Layer 3 of a small transformer language model trained on English Wikipedia (12 layers, counted from 0, width 128).
Take only the direct path to the model's output, skipping the later layers: a vector added to the residual stream pushes a token's score in proportion to its dot product with that token's output vector.

Output vectors of the tokens that the questions are about. A number n stands for (n - 128) times 0.011.
"which ": 71, 133, 124, 138, 104, 74, 122, 174, 164, 153, 131, 169, 105, 190, 163, 49, 109, 85, 94, 193, 130, 124, 158, 139, 133, 146, 160, 102, 117, 114, 106, 121, 93, 109, 94, 159, 139, 99, 151, 111, 167, 108, 90, 129, 128, 93, 174, 105, 105, 124, 125, 102, 106, 123, 92, 86, 139, 82, 155, 189, 128, 147, 136, 119, 132, 134, 137, 113, 145, 112, 138, 115, 171, 146, 59, 83, 107, 132, 178, 146, 143, 141, 97, 151, 152, 113, 145, 134, 140, 146, 170, 130, 97, 89, 184, 153, 138, 164, 154, 137, 148, 117, 190, 115, 184, 180, 85, 144, 128, 146, 71, 147, 7, 127, 140, 127, 100, 73, 126, 161, 114, 206, 124, 120, 90, 117, 125, 124
"ri": 130, 93, 138, 94, 174, 138, 150, 122, 103, 148, 128, 80, 130, 145, 94, 114, 150, 109, 157, 73, 121, 77, 109, 100, 134, 140, 94, 144, 134, 107, 131, 116, 153, 95, 113, 124, 181, 142, 105, 128, 141, 109, 119, 185, 132, 133, 139, 79, 119, 122, 144, 175, 133, 155, 73, 112, 112, 122, 122, 192, 97, 154, 123, 120, 147, 125, 121, 143, 121, 136, 81, 100, 145, 121, 104, 153, 143, 127, 57, 129, 78, 148, 136, 110, 105, 161, 139, 158, 160, 143, 155, 130, 146, 167, 110, 139, 127, 125, 101, 156, 113, 119, 137, 149, 165, 117, 131, 126, 143, 131, 134, 111, 147, 168, 126, 119, 101, 125, 120, 94, 61, 188, 134, 125, 127, 162, 163, 106
"ay": 123, 139, 121, 108, 168, 116, 127, 101, 124, 183, 128, 115, 125, 133, 132, 139, 165, 95, 125, 95, 140, 117, 114, 122, 148, 160, 139, 142, 153, 78, 131, 169, 125, 87, 111, 86, 133, 174, 103, 146, 162, 124, 127, 132, 126, 131, 139, 115, 161, 159, 73, 104, 140, 153, 132, 160, 146, 97, 109, 171, 153, 110, 140, 134, 181, 136, 129, 143, 119, 122, 130, 137, 110, 95, 127, 90, 116, 114, 110, 99, 150, 92, 120, 120, 128, 125, 144, 159, 171, 121, 129, 108, 154, 130, 108, 114, 140, 122, 127, 130, 148, 131, 101, 140, 131, 148, 107, 163, 172, 153, 175, 155, 132, 148, 98, 69, 149, 116, 173, 105, 142, 126, 125, 119, 131, 120, 131, 144
"ity ": 90, 122, 162, 125, 126, 128, 115, 167, 111, 126, 130, 174, 118, 153, 172, 116, 165, 85, 153, 137, 144, 153, 132, 92, 171, 128, 104, 77, 147, 117, 123, 96, 119, 90, 129, 109, 105, 159, 138, 130, 142, 184, 119, 143, 98, 100, 96, 126, 118, 121, 119, 116, 114, 106, 127, 86, 127, 148, 174, 118, 68, 125, 201, 94, 161, 126, 81, 115, 147, 130, 140, 47, 122, 131, 130, 103, 128, 95, 105, 169, 145, 115, 126, 130, 195, 118, 147, 114, 123, 156, 117, 88, 80, 143, 115, 135, 151, 152, 102, 100, 96, 113, 134, 125, 114, 129, 118, 100, 128, 105, 140, 189, 163, 108, 124, 129, 80, 148, 127, 172, 91, 158, 148, 122, 121, 122, 135, 158
"Th": 99, 107, 126, 161, 153, 106, 177, 113, 70, 171, 132, 141, 138, 163, 120, 123, 90, 163, 116, 178, 152, 150, 105, 111, 124, 130, 148, 131, 127, 110, 132, 114, 119, 143, 149, 137, 134, 92, 144, 110, 123, 86, 144, 114, 134, 158, 137, 152, 106, 137, 91, 95, 139, 119, 91, 112, 112, 121, 146, 117, 113, 171, 150, 91, 122, 132, 150, 177, 127, 178, 102, 111, 145, 71, 108, 109, 122, 158, 138, 152, 123, 131, 134, 164, 143, 127, 129, 165, 139, 121, 132, 127, 77, 120, 190, 116, 136, 162, 126, 116, 140, 166, 169, 117, 118, 130, 125, 174, 135, 128, 120, 97, 121, 132, 117, 167, 119, 178, 109, 103, 93, 134, 127, 118, 139, 115, 114, 112
"A ": 144, 130, 96, 126, 149, 122, 91, 167, 85, 128, 128, 144, 129, 182, 181, 134, 162, 128, 163, 181, 148, 115, 101, 111, 128, 132, 143, 96, 160, 127, 135, 116, 78, 150, 142, 171, 158, 87, 171, 97, 112, 101, 104, 163, 118, 165, 150, 136, 95, 151, 120, 171, 121, 171, 103, 149, 99, 126, 145, 138, 118, 147, 151, 151, 137, 89, 107, 150, 159, 120, 141, 118, 136, 96, 151, 164, 155, 102, 133, 116, 140, 105, 117, 148, 133, 146, 105, 118, 131, 133, 133, 124, 136, 127, 144, 106, 93, 123, 176, 94, 107, 134, 141, 123, 101, 130, 111, 160, 181, 160, 171, 112, 126, 164, 136, 110, 64, 149, 102, 138, 123, 126, 98, 146, 168, 125, 138, 127
"\" ": 107, 160, 99, 100, 105, 118, 84, 157, 144, 139, 127, 114, 128, 178, 154, 81, 124, 201, 158, 161, 157, 135, 103, 151, 144, 156, 110, 97, 120, 148, 134, 122, 92, 107, 101, 152, 164, 81, 123, 153, 98, 189, 150, 112, 156, 168, 117, 142, 155, 129, 93, 97, 105, 137, 149, 145, 117, 76, 149, 165, 159, 112, 133, 124, 157, 151, 153, 130, 133, 103, 136, 101, 125, 151, 114, 141, 83, 138, 123, 161, 147, 137, 142, 165, 114, 96, 166, 161, 130, 159, 144, 98, 118, 144, 109, 172, 138, 171, 189, 116, 140, 154, 168, 144, 99, 126, 133, 111, 174, 174, 159, 104, 133, 96, 127, 91, 97, 145, 132, 101, 111, 147, 137, 137, 164, 149, 182, 138
"e ": 109, 126, 137, 82, 102, 102, 139, 136, 106, 146, 127, 106, 148, 101, 159, 146, 149, 129, 115, 162, 118, 135, 115, 141, 146, 102, 137, 91, 128, 142, 106, 100, 138, 162, 165, 103, 112, 157, 154, 196, 145, 139, 171, 144, 155, 86, 110, 100, 105, 158, 112, 147, 120, 142, 166, 77, 100, 112, 131, 102, 118, 100, 121, 101, 157, 77, 131, 123, 146, 115, 92, 135, 96, 150, 153, 109, 110, 127, 118, 177, 116, 113, 156, 125, 112, 123, 118, 161, 147, 108, 135, 110, 130, 118, 96, 165, 144, 90, 147, 160, 167, 91, 131, 97, 124, 100, 153, 88, 110, 142, 156, 105, 163, 123, 172, 114, 138, 174, 145, 116, 166, 114, 149, 132, 153, 89, 85, 143
"are ": 111, 77, 68, 149, 155, 84, 122, 155, 159, 178, 128, 170, 134, 123, 117, 134, 122, 79, 96, 164, 149, 114, 131, 95, 155, 169, 200, 139, 124, 153, 114, 133, 117, 132, 112, 125, 197, 121, 160, 161, 122, 119, 109, 153, 126, 102, 133, 132, 145, 110, 140, 143, 87, 143, 102, 65, 150, 127, 167, 182, 99, 140, 147, 97, 140, 205, 98, 81, 144, 148, 148, 112, 72, 163, 132, 146, 155, 72, 159, 151, 192, 106, 55, 151, 166, 111, 205, 139, 147, 119, 120, 122, 97, 110, 121, 102, 140, 101, 114, 147, 123, 147, 128, 167, 128, 184, 73, 188, 76, 101, 200, 99, 96, 125, 146, 143, 97, 126, 118, 149, 119, 168, 129, 129, 174, 194, 82, 131
"is": 174, 148, 85, 142, 113, 116, 100, 143, 113, 139, 128, 105, 133, 130, 84, 146, 160, 92, 173, 117, 112, 121, 115, 129, 129, 131, 132, 169, 152, 131, 81, 137, 142, 107, 139, 142, 119, 179, 154, 152, 113, 97, 145, 149, 95, 83, 90, 115, 126, 113, 129, 104, 185, 118, 162, 129, 162, 169, 169, 124, 148, 60, 134, 107, 126, 132, 127, 155, 164, 133, 112, 117, 123, 155, 112, 102, 127, 100, 96, 131, 78, 118, 135, 151, 121, 122, 129, 113, 147, 121, 122, 103, 96, 130, 109, 92, 159, 104, 129, 113, 132, 137, 122, 148, 151, 112, 149, 113, 81, 134, 150, 133, 150, 121, 118, 148, 127, 141, 145, 101, 151, 146, 177, 109, 158, 166, 126, 124
"et": 118, 109, 122, 115, 110, 122, 100, 138, 105, 171, 128, 164, 116, 115, 153, 101, 157, 93, 122, 98, 134, 119, 124, 140, 109, 195, 143, 131, 167, 74, 115, 150, 176, 164, 150, 160, 111, 109, 109, 169, 128, 126, 68, 190, 138, 89, 102, 157, 142, 121, 81, 133, 126, 111, 128, 150, 147, 104, 130, 84, 148, 125, 159, 144, 147, 96, 144, 145, 150, 117, 127, 122, 103, 97, 151, 141, 94, 143, 80, 158, 134, 101, 139, 133, 85, 110, 143, 93, 130, 134, 107, 108, 140, 89, 116, 109, 136, 139, 138, 132, 117, 103, 136, 107, 168, 94, 139, 116, 119, 116, 93, 127, 122, 137, 130, 164, 159, 84, 133, 93, 106, 124, 163, 94, 95, 79, 107, 148
"The ": 148, 142, 114, 152, 133, 100, 117, 158, 135, 137, 130, 143, 129, 150, 167, 131, 137, 163, 122, 164, 153, 128, 107, 132, 132, 176, 170, 70, 146, 125, 135, 140, 111, 144, 118, 173, 145, 100, 161, 94, 148, 118, 86, 139, 99, 159, 142, 112, 135, 135, 89, 117, 140, 147, 90, 76, 111, 91, 117, 142, 142, 176, 193, 109, 124, 109, 124, 168, 158, 152, 134, 94, 149, 91, 114, 119, 161, 147, 168, 135, 134, 137, 132, 179, 185, 105, 133, 142, 142, 165, 149, 137, 128, 121, 161, 109, 128, 132, 132, 79, 134, 153, 161, 135, 109, 162, 109, 176, 141, 162, 141, 124, 144, 121, 134, 116, 61, 135, 96, 115, 123, 150, 91, 154, 142, 123, 128, 144
"ot": 86, 122, 110, 106, 116, 125, 133, 133, 113, 99, 128, 91, 118, 111, 151, 148, 149, 105, 130, 119, 148, 169, 105, 156, 149, 193, 113, 104, 143, 103, 137, 153, 169, 139, 84, 95, 147, 160, 120, 128, 134, 116, 114, 163, 134, 95, 163, 102, 107, 114, 125, 104, 133, 117, 123, 137, 136, 123, 125, 134, 160, 104, 164, 155, 150, 137, 134, 95, 100, 134, 106, 76, 124, 69, 149, 134, 144, 121, 123, 122, 127, 143, 112, 89, 104, 152, 132, 104, 121, 159, 97, 73, 103, 97, 79, 108, 118, 96, 85, 170, 114, 109, 97, 92, 126, 141, 152, 163, 113, 114, 144, 114, 114, 138, 96, 205, 130, 101, 130, 148, 103, 71, 105, 124, 120, 87, 153, 133
"om": 89, 110, 128, 122, 118, 110, 129, 117, 83, 150, 128, 95, 162, 145, 119, 100, 147, 81, 73, 88, 146, 159, 116, 121, 107, 150, 76, 120, 146, 101, 103, 120, 116, 134, 159, 119, 149, 163, 105, 154, 133, 97, 120, 120, 164, 146, 140, 140, 169, 110, 136, 103, 146, 126, 144, 127, 93, 128, 152, 123, 135, 73, 160, 91, 167, 167, 154, 128, 152, 134, 105, 114, 105, 143, 134, 115, 163, 173, 94, 130, 182, 75, 126, 146, 109, 147, 130, 140, 131, 119, 127, 112, 97, 80, 74, 79, 118, 123, 112, 160, 152, 161, 122, 126, 99, 122, 161, 143, 135, 97, 145, 131, 106, 123, 109, 175, 148, 195, 120, 132, 116, 122, 122, 140, 163, 149, 110, 112
"=": 102, 144, 176, 154, 159, 103, 123, 113, 152, 114, 130, 181, 112, 167, 107, 97, 98, 132, 63, 145, 162, 142, 199, 103, 145, 181, 196, 155, 119, 123, 131, 185, 120, 140, 93, 147, 73, 88, 184, 127, 202, 192, 176, 123, 120, 124, 88, 157, 184, 65, 150, 118, 76, 135, 111, 162, 93, 115, 139, 157, 86, 129, 143, 125, 129, 170, 119, 164, 111, 106, 127, 89, 167, 119, 99, 158, 135, 153, 174, 146, 92, 121, 99, 68, 82, 131, 150, 141, 113, 134, 107, 96, 118, 71, 126, 130, 129, 123, 105, 104, 131, 94, 185, 126, 118, 100, 123, 154, 150, 120, 190, 100, 137, 120, 171, 128, 128, 159, 146, 154, 65, 95, 123, 166, 160, 127, 102, 140
"wh": 112, 125, 93, 141, 168, 118, 137, 126, 121, 195, 130, 161, 81, 172, 102, 117, 98, 88, 70, 186, 121, 167, 149, 119, 145, 128, 123, 134, 143, 135, 82, 137, 118, 132, 109, 154, 121, 103, 195, 121, 138, 109, 118, 118, 136, 126, 137, 174, 135, 143, 143, 129, 162, 143, 136, 126, 145, 85, 124, 161, 108, 112, 96, 97, 124, 160, 132, 111, 102, 108, 127, 93, 148, 127, 93, 138, 102, 154, 143, 141, 81, 110, 96, 112, 132, 78, 108, 130, 133, 125, 182, 135, 130, 137, 152, 101, 139, 182, 133, 160, 172, 104, 206, 118, 163, 185, 89, 157, 133, 140, 63, 156, 79, 123, 90, 122, 104, 130, 106, 128, 137, 174, 138, 111, 92, 114, 139, 112
"l ": 93, 134, 122, 150, 139, 93, 188, 104, 98, 128, 129, 123, 128, 115, 179, 86, 105, 107, 73, 160, 159, 143, 111, 119, 160, 120, 147, 116, 119, 190, 111, 124, 111, 135, 104, 168, 165, 142, 151, 160, 90, 81, 146, 119, 115, 131, 128, 108, 91, 153, 110, 102, 112, 98, 144, 123, 109, 80, 112, 112, 89, 141, 166, 109, 168, 176, 85, 141, 139, 67, 119, 134, 171, 137, 75, 109, 118, 121, 161, 176, 98, 124, 132, 121, 106, 117, 94, 110, 116, 156, 159, 91, 131, 124, 172, 130, 83, 177, 66, 150, 121, 138, 138, 147, 111, 99, 112, 96, 170, 175, 141, 110, 136, 174, 87, 115, 119, 73, 94, 130, 128, 111, 145, 161, 84, 214, 78, 144
"up": 112, 124, 114, 158, 92, 121, 146, 139, 96, 177, 126, 113, 118, 145, 131, 127, 148, 114, 122, 122, 125, 89, 145, 124, 126, 151, 119, 138, 149, 136, 143, 92, 92, 124, 105, 139, 142, 148, 134, 116, 158, 161, 92, 117, 121, 159, 101, 190, 179, 159, 92, 148, 179, 141, 131, 127, 94, 154, 155, 130, 69, 121, 183, 80, 148, 137, 106, 94, 98, 113, 141, 119, 159, 169, 96, 180, 124, 126, 120, 99, 148, 176, 89, 124, 116, 111, 93, 135, 160, 136, 127, 129, 134, 151, 143, 100, 118, 110, 102, 151, 126, 98, 130, 126, 167, 141, 150, 129, 117, 100, 122, 139, 109, 129, 93, 115, 126, 169, 150, 142, 165, 168, 129, 195, 115, 111, 121, 100

Each question shows what one neuron of this layer's MLP adds at an activation of 1. A number n stands for (n - 128) times 0.014.

n12: 116, 134, 102, 142, 124, 96, 124, 39, 140, 106, 163, 102, 125, 73, 133, 104, 71, 85, 131, 134, 155, 155, 101, 157, 163, 92, 99, 98, 152, 120, 118, 133, 126, 156, 116, 89, 90, 104, 124, 126, 130, 143, 130, 111, 120, 162, 173, 107, 66, 84, 148, 81, 114, 112, 148, 110, 131, 130, 132, 103, 175, 124, 193, 128, 137, 159, 141, 158, 118, 100, 145, 118, 145, 89, 115, 75, 153, 120, 171, 68, 113, 120, 118, 140, 125, 73, 118, 145, 83, 156, 137, 107, 136, 153, 155, 134, 114, 118, 143, 125, 128, 122, 163, 165, 107, 155, 176, 113, 103, 132, 140, 142, 143, 127, 141, 124, 108, 173, 91, 100, 120, 172, 188, 121, 109, 196, 127, 88
Which of these tokens does it push up most? "l "

n235: 133, 148, 149, 102, 103, 120, 43, 103, 113, 174, 144, 86, 90, 117, 138, 128, 170, 98, 157, 115, 115, 75, 116, 164, 162, 154, 144, 139, 133, 161, 141, 147, 102, 143, 138, 118, 110, 152, 119, 183, 132, 111, 104, 175, 146, 97, 161, 118, 141, 92, 100, 82, 118, 153, 104, 101, 128, 127, 124, 161, 108, 136, 108, 175, 123, 127, 165, 120, 163, 113, 92, 150, 116, 104, 161, 83, 117, 116, 131, 160, 131, 112, 85, 120, 137, 125, 155, 82, 134, 73, 97, 112, 144, 139, 186, 145, 119, 137, 91, 84, 129, 128, 154, 157, 112, 96, 161, 128, 152, 136, 125, 141, 103, 105, 117, 121, 151, 155, 135, 115, 147, 120, 172, 82, 151, 118, 138, 143
Which two tokens does it push up most, strongest first? "et", "ay"

n23: 104, 184, 106, 125, 139, 123, 116, 85, 161, 94, 136, 32, 98, 126, 152, 112, 105, 164, 136, 148, 90, 144, 125, 80, 130, 145, 130, 114, 148, 126, 126, 141, 108, 135, 116, 136, 107, 133, 128, 122, 137, 136, 143, 126, 105, 148, 126, 131, 121, 126, 142, 122, 129, 112, 145, 118, 118, 155, 131, 124, 118, 136, 196, 99, 109, 102, 164, 134, 134, 110, 110, 168, 101, 72, 125, 97, 151, 118, 166, 102, 158, 129, 133, 140, 237, 125, 90, 115, 140, 150, 112, 119, 106, 127, 106, 126, 174, 148, 111, 180, 203, 156, 145, 151, 64, 81, 132, 107, 111, 181, 113, 112, 101, 139, 111, 94, 172, 172, 76, 78, 165, 136, 157, 102, 144, 117, 140, 107
Which of these tokens does it push up most? "The "

n63: 97, 157, 175, 92, 108, 141, 154, 127, 105, 143, 145, 141, 169, 131, 113, 130, 136, 85, 117, 143, 141, 107, 150, 107, 123, 87, 122, 168, 91, 149, 141, 143, 125, 198, 117, 102, 154, 100, 156, 152, 118, 83, 79, 154, 78, 129, 135, 157, 121, 97, 140, 101, 102, 116, 120, 87, 84, 144, 131, 150, 133, 82, 102, 140, 182, 166, 168, 123, 121, 95, 78, 137, 127, 135, 156, 45, 109, 90, 86, 145, 159, 100, 137, 126, 99, 156, 126, 194, 92, 110, 105, 107, 66, 151, 143, 139, 144, 133, 106, 138, 127, 118, 120, 209, 140, 167, 110, 152, 134, 168, 118, 117, 86, 139, 115, 122, 114, 104, 108, 148, 178, 121, 98, 178, 122, 89, 135, 126
Which of these tokens does it push down most? "The "

n46: 107, 103, 96, 56, 141, 120, 89, 136, 80, 69, 136, 172, 159, 95, 184, 127, 114, 134, 117, 137, 139, 137, 115, 113, 140, 147, 150, 137, 124, 125, 80, 122, 135, 113, 147, 148, 131, 146, 104, 138, 125, 100, 120, 93, 70, 119, 112, 140, 143, 136, 124, 155, 189, 85, 135, 94, 131, 150, 159, 114, 146, 179, 118, 164, 174, 176, 138, 86, 102, 107, 138, 154, 104, 137, 111, 114, 130, 121, 117, 136, 94, 149, 108, 163, 193, 128, 147, 121, 166, 119, 148, 180, 111, 190, 180, 131, 73, 134, 139, 181, 161, 108, 144, 162, 157, 165, 96, 138, 134, 135, 160, 117, 105, 109, 92, 161, 178, 79, 121, 106, 105, 181, 126, 163, 144, 167, 147, 157
Which of these tokens does it push down most? "="

n152: 143, 130, 162, 116, 146, 112, 106, 138, 115, 109, 133, 106, 135, 122, 149, 113, 101, 91, 96, 120, 119, 126, 58, 140, 101, 166, 145, 124, 114, 101, 149, 76, 173, 151, 110, 169, 134, 157, 122, 92, 131, 171, 144, 85, 126, 102, 135, 142, 126, 150, 132, 113, 104, 184, 137, 123, 182, 88, 160, 118, 118, 82, 131, 115, 144, 100, 154, 164, 98, 141, 163, 99, 132, 121, 105, 113, 146, 156, 106, 130, 122, 53, 135, 114, 95, 189, 106, 123, 122, 183, 91, 158, 166, 89, 199, 147, 99, 119, 110, 98, 152, 126, 85, 139, 95, 118, 118, 151, 126, 112, 128, 149, 170, 113, 158, 159, 143, 183, 150, 175, 148, 165, 113, 102, 137, 164, 122, 76
Which of these tokens does it push up most? "om"

n174: 79, 130, 139, 121, 148, 84, 118, 147, 148, 154, 167, 144, 151, 139, 131, 139, 102, 114, 109, 106, 72, 147, 119, 128, 134, 180, 175, 81, 101, 70, 123, 140, 100, 121, 177, 128, 94, 122, 94, 122, 133, 158, 170, 126, 127, 158, 195, 133, 97, 200, 120, 135, 138, 90, 143, 105, 130, 128, 135, 158, 160, 129, 150, 169, 165, 131, 112, 146, 105, 91, 107, 144, 117, 103, 120, 139, 169, 156, 134, 83, 139, 93, 157, 112, 157, 169, 90, 120, 111, 117, 136, 157, 99, 101, 123, 122, 113, 133, 110, 161, 143, 79, 111, 114, 110, 117, 88, 170, 160, 127, 126, 147, 88, 146, 111, 69, 109, 87, 99, 180, 167, 121, 65, 107, 148, 140, 139, 127
Which of these tokens does it push down most? "is"

n20: 113, 61, 109, 98, 117, 129, 156, 90, 113, 79, 107, 154, 130, 130, 148, 107, 175, 111, 168, 123, 113, 101, 143, 143, 61, 136, 157, 149, 167, 113, 116, 83, 105, 143, 137, 110, 116, 139, 75, 82, 162, 161, 137, 191, 109, 107, 82, 151, 110, 140, 129, 136, 131, 116, 178, 112, 98, 127, 138, 113, 152, 126, 114, 146, 106, 93, 121, 135, 161, 114, 165, 121, 124, 129, 107, 132, 70, 136, 154, 122, 109, 184, 142, 144, 148, 153, 129, 64, 65, 158, 129, 112, 143, 157, 144, 124, 121, 82, 116, 177, 90, 111, 120, 126, 157, 119, 106, 117, 183, 132, 150, 172, 139, 165, 92, 94, 163, 110, 126, 110, 139, 145, 117, 112, 108, 136, 136, 106
Which of these tokens does it push up most? "et"

n270: 110, 160, 134, 152, 127, 141, 139, 129, 86, 166, 130, 69, 112, 88, 120, 126, 136, 184, 126, 156, 137, 139, 143, 91, 129, 137, 100, 156, 134, 122, 119, 169, 142, 93, 138, 153, 142, 105, 105, 129, 117, 133, 139, 126, 146, 147, 109, 139, 134, 138, 100, 123, 143, 116, 86, 148, 104, 112, 140, 127, 104, 155, 136, 102, 67, 134, 81, 120, 100, 173, 156, 163, 214, 132, 102, 173, 203, 167, 195, 118, 126, 175, 138, 104, 120, 148, 143, 122, 130, 101, 146, 145, 129, 134, 149, 85, 134, 72, 137, 128, 149, 94, 122, 188, 170, 131, 86, 115, 136, 144, 156, 135, 123, 47, 153, 151, 137, 104, 173, 157, 143, 164, 139, 130, 111, 71, 122, 122
Which of these tokens does it push up most? "up"

n118: 180, 121, 97, 125, 142, 156, 84, 186, 138, 164, 104, 123, 155, 108, 106, 133, 156, 148, 84, 86, 110, 74, 116, 88, 114, 87, 110, 129, 146, 129, 141, 143, 120, 105, 116, 203, 170, 147, 142, 171, 122, 126, 73, 137, 94, 120, 209, 79, 136, 102, 171, 186, 93, 76, 118, 136, 112, 147, 171, 104, 92, 133, 78, 78, 134, 153, 117, 158, 110, 115, 112, 118, 110, 133, 108, 100, 122, 152, 132, 99, 188, 100, 134, 160, 102, 155, 161, 121, 121, 122, 156, 148, 103, 146, 96, 74, 116, 100, 156, 153, 81, 168, 88, 117, 149, 145, 106, 135, 119, 155, 117, 154, 153, 132, 148, 142, 96, 140, 85, 151, 146, 128, 136, 169, 83, 71, 106, 111
Which of these tokens does it push up most? "are "

n193: 130, 215, 140, 132, 155, 151, 160, 129, 125, 151, 92, 169, 165, 131, 133, 154, 174, 131, 137, 160, 133, 124, 121, 171, 110, 160, 160, 151, 100, 124, 116, 138, 115, 116, 179, 135, 108, 130, 108, 182, 111, 162, 135, 121, 104, 160, 94, 133, 118, 95, 152, 136, 169, 114, 120, 93, 89, 144, 93, 147, 79, 164, 93, 133, 93, 163, 188, 144, 156, 118, 171, 144, 100, 109, 148, 151, 110, 92, 178, 143, 141, 192, 126, 112, 136, 146, 105, 84, 125, 122, 152, 140, 123, 124, 129, 115, 85, 117, 99, 144, 152, 120, 137, 109, 161, 115, 96, 89, 201, 142, 96, 189, 107, 118, 106, 141, 158, 116, 144, 116, 93, 135, 125, 94, 123, 129, 136, 122
Which of these tokens does it push up most? "wh"

n52: 131, 118, 117, 98, 162, 128, 155, 119, 114, 132, 102, 119, 139, 98, 152, 73, 118, 173, 96, 166, 119, 117, 110, 117, 173, 110, 91, 132, 137, 118, 108, 89, 138, 114, 147, 120, 90, 141, 116, 166, 164, 100, 133, 147, 93, 104, 134, 91, 142, 146, 66, 132, 81, 135, 122, 97, 130, 139, 84, 90, 138, 101, 171, 147, 107, 74, 126, 151, 123, 81, 151, 234, 127, 117, 62, 101, 147, 135, 113, 120, 94, 171, 126, 143, 135, 126, 141, 88, 94, 100, 103, 163, 72, 124, 102, 154, 106, 146, 111, 141, 103, 144, 127, 90, 148, 117, 89, 125, 100, 149, 101, 123, 124, 126, 148, 141, 155, 139, 122, 111, 144, 124, 169, 190, 157, 127, 152, 156
Which two tokens does it push up most, strongest first? "e ", "l "

n183: 187, 85, 104, 115, 115, 167, 115, 150, 137, 176, 92, 114, 164, 122, 134, 112, 153, 164, 130, 142, 107, 144, 144, 145, 66, 171, 88, 75, 126, 75, 134, 158, 153, 145, 102, 105, 108, 153, 175, 89, 133, 129, 106, 106, 115, 158, 87, 124, 159, 124, 91, 119, 169, 108, 169, 122, 127, 107, 89, 68, 113, 174, 132, 83, 64, 116, 138, 128, 149, 120, 111, 111, 108, 135, 159, 169, 124, 122, 151, 153, 120, 122, 94, 141, 134, 113, 141, 75, 97, 128, 150, 133, 100, 101, 137, 184, 127, 109, 137, 96, 134, 136, 149, 166, 114, 113, 112, 139, 135, 168, 86, 125, 178, 157, 98, 147, 167, 161, 114, 134, 134, 168, 241, 166, 126, 98, 109, 144
Which two tokens does it push up most, strongest first? "et", "The "

n40: 118, 134, 142, 125, 155, 144, 121, 150, 148, 114, 78, 61, 113, 165, 113, 126, 140, 113, 106, 137, 110, 158, 124, 140, 83, 141, 126, 105, 123, 130, 139, 64, 125, 127, 117, 125, 122, 137, 133, 90, 120, 146, 101, 157, 194, 98, 108, 110, 117, 78, 92, 117, 116, 129, 63, 183, 166, 73, 139, 160, 85, 170, 150, 152, 101, 106, 116, 165, 136, 113, 109, 136, 119, 91, 105, 122, 91, 162, 105, 120, 168, 143, 138, 113, 140, 134, 145, 96, 100, 115, 130, 167, 98, 161, 166, 136, 151, 136, 161, 127, 120, 47, 136, 124, 161, 107, 171, 90, 118, 104, 203, 103, 94, 128, 166, 122, 107, 47, 138, 117, 134, 97, 102, 124, 167, 130, 105, 103
Which of these tokens does it push up most? "which "

n188: 154, 128, 125, 95, 143, 144, 113, 84, 149, 146, 77, 163, 118, 158, 123, 126, 128, 101, 149, 99, 97, 87, 130, 95, 132, 142, 130, 159, 135, 160, 145, 107, 144, 117, 119, 55, 161, 153, 99, 113, 130, 170, 155, 130, 166, 112, 62, 118, 91, 136, 117, 111, 136, 164, 151, 117, 157, 153, 194, 188, 141, 111, 88, 173, 140, 117, 133, 159, 119, 116, 157, 134, 106, 107, 141, 114, 144, 86, 106, 152, 134, 81, 128, 133, 123, 120, 111, 124, 141, 79, 134, 161, 164, 93, 135, 119, 88, 123, 136, 137, 106, 107, 140, 136, 138, 64, 130, 125, 129, 163, 142, 105, 141, 93, 110, 136, 113, 107, 208, 140, 85, 96, 125, 144, 109, 151, 101, 128
Which of these tokens does it push down most? "The "

n51: 164, 183, 150, 152, 133, 149, 94, 124, 121, 143, 135, 72, 84, 107, 76, 157, 114, 109, 142, 148, 119, 146, 132, 142, 151, 198, 118, 131, 72, 117, 97, 142, 127, 100, 101, 139, 133, 148, 122, 126, 171, 89, 97, 128, 142, 145, 98, 152, 170, 161, 130, 159, 121, 217, 110, 108, 82, 97, 124, 151, 142, 126, 135, 131, 160, 84, 111, 124, 124, 125, 153, 119, 87, 103, 91, 151, 159, 137, 160, 148, 135, 130, 121, 116, 141, 105, 138, 152, 99, 114, 105, 145, 83, 115, 81, 126, 103, 53, 126, 145, 79, 166, 106, 187, 132, 157, 102, 115, 135, 180, 190, 146, 125, 137, 95, 145, 141, 115, 145, 101, 141, 138, 162, 105, 114, 151, 178, 172
Which two tokens does it push up most, strongest first? "ay", "are "

n216: 141, 72, 112, 159, 118, 97, 185, 110, 156, 146, 69, 107, 149, 83, 134, 99, 93, 158, 125, 151, 116, 159, 108, 87, 120, 87, 101, 139, 92, 109, 142, 125, 166, 125, 151, 105, 131, 171, 124, 111, 53, 116, 126, 181, 113, 118, 126, 130, 98, 94, 152, 118, 151, 84, 147, 152, 156, 106, 79, 112, 134, 129, 140, 113, 66, 75, 130, 88, 128, 129, 107, 79, 161, 98, 158, 179, 114, 141, 147, 174, 153, 141, 159, 135, 138, 108, 132, 113, 85, 132, 108, 170, 116, 95, 151, 157, 143, 110, 119, 123, 132, 159, 114, 130, 87, 93, 98, 134, 125, 130, 118, 176, 136, 121, 70, 104, 155, 177, 103, 111, 151, 129, 144, 120, 136, 112, 140, 112
Which of these tokens does it push up most? "Th"

n268: 131, 98, 87, 105, 105, 148, 156, 157, 125, 82, 86, 160, 144, 177, 165, 130, 82, 182, 125, 106, 88, 150, 75, 156, 154, 92, 154, 114, 143, 140, 135, 98, 182, 127, 100, 165, 131, 130, 128, 148, 122, 121, 185, 124, 149, 134, 141, 83, 121, 122, 118, 108, 124, 97, 135, 106, 172, 160, 116, 139, 145, 189, 171, 112, 90, 155, 137, 115, 118, 158, 105, 151, 102, 81, 105, 131, 160, 171, 141, 134, 139, 146, 160, 127, 147, 111, 177, 101, 113, 99, 173, 93, 130, 106, 90, 173, 146, 107, 91, 140, 110, 72, 115, 125, 132, 138, 115, 145, 132, 144, 159, 135, 100, 96, 112, 141, 142, 86, 147, 99, 168, 103, 148, 165, 182, 155, 102, 109
Which of these tokens does it push up most? "ot"

n131: 226, 120, 104, 107, 120, 149, 144, 138, 95, 160, 95, 124, 106, 141, 145, 97, 152, 136, 154, 148, 167, 137, 147, 88, 145, 124, 98, 91, 146, 141, 133, 100, 145, 135, 143, 146, 113, 122, 167, 62, 119, 104, 113, 95, 101, 149, 105, 137, 113, 119, 91, 103, 140, 151, 123, 98, 118, 108, 135, 145, 128, 130, 118, 147, 114, 99, 104, 157, 141, 143, 164, 106, 121, 117, 98, 173, 195, 84, 111, 147, 120, 140, 93, 114, 139, 82, 124, 148, 78, 72, 133, 191, 143, 114, 132, 161, 124, 105, 126, 116, 139, 137, 95, 127, 144, 147, 125, 139, 127, 103, 179, 103, 128, 135, 170, 92, 101, 104, 175, 119, 152, 114, 220, 135, 130, 136, 107, 139
Which of these tokens does it push up most? "A "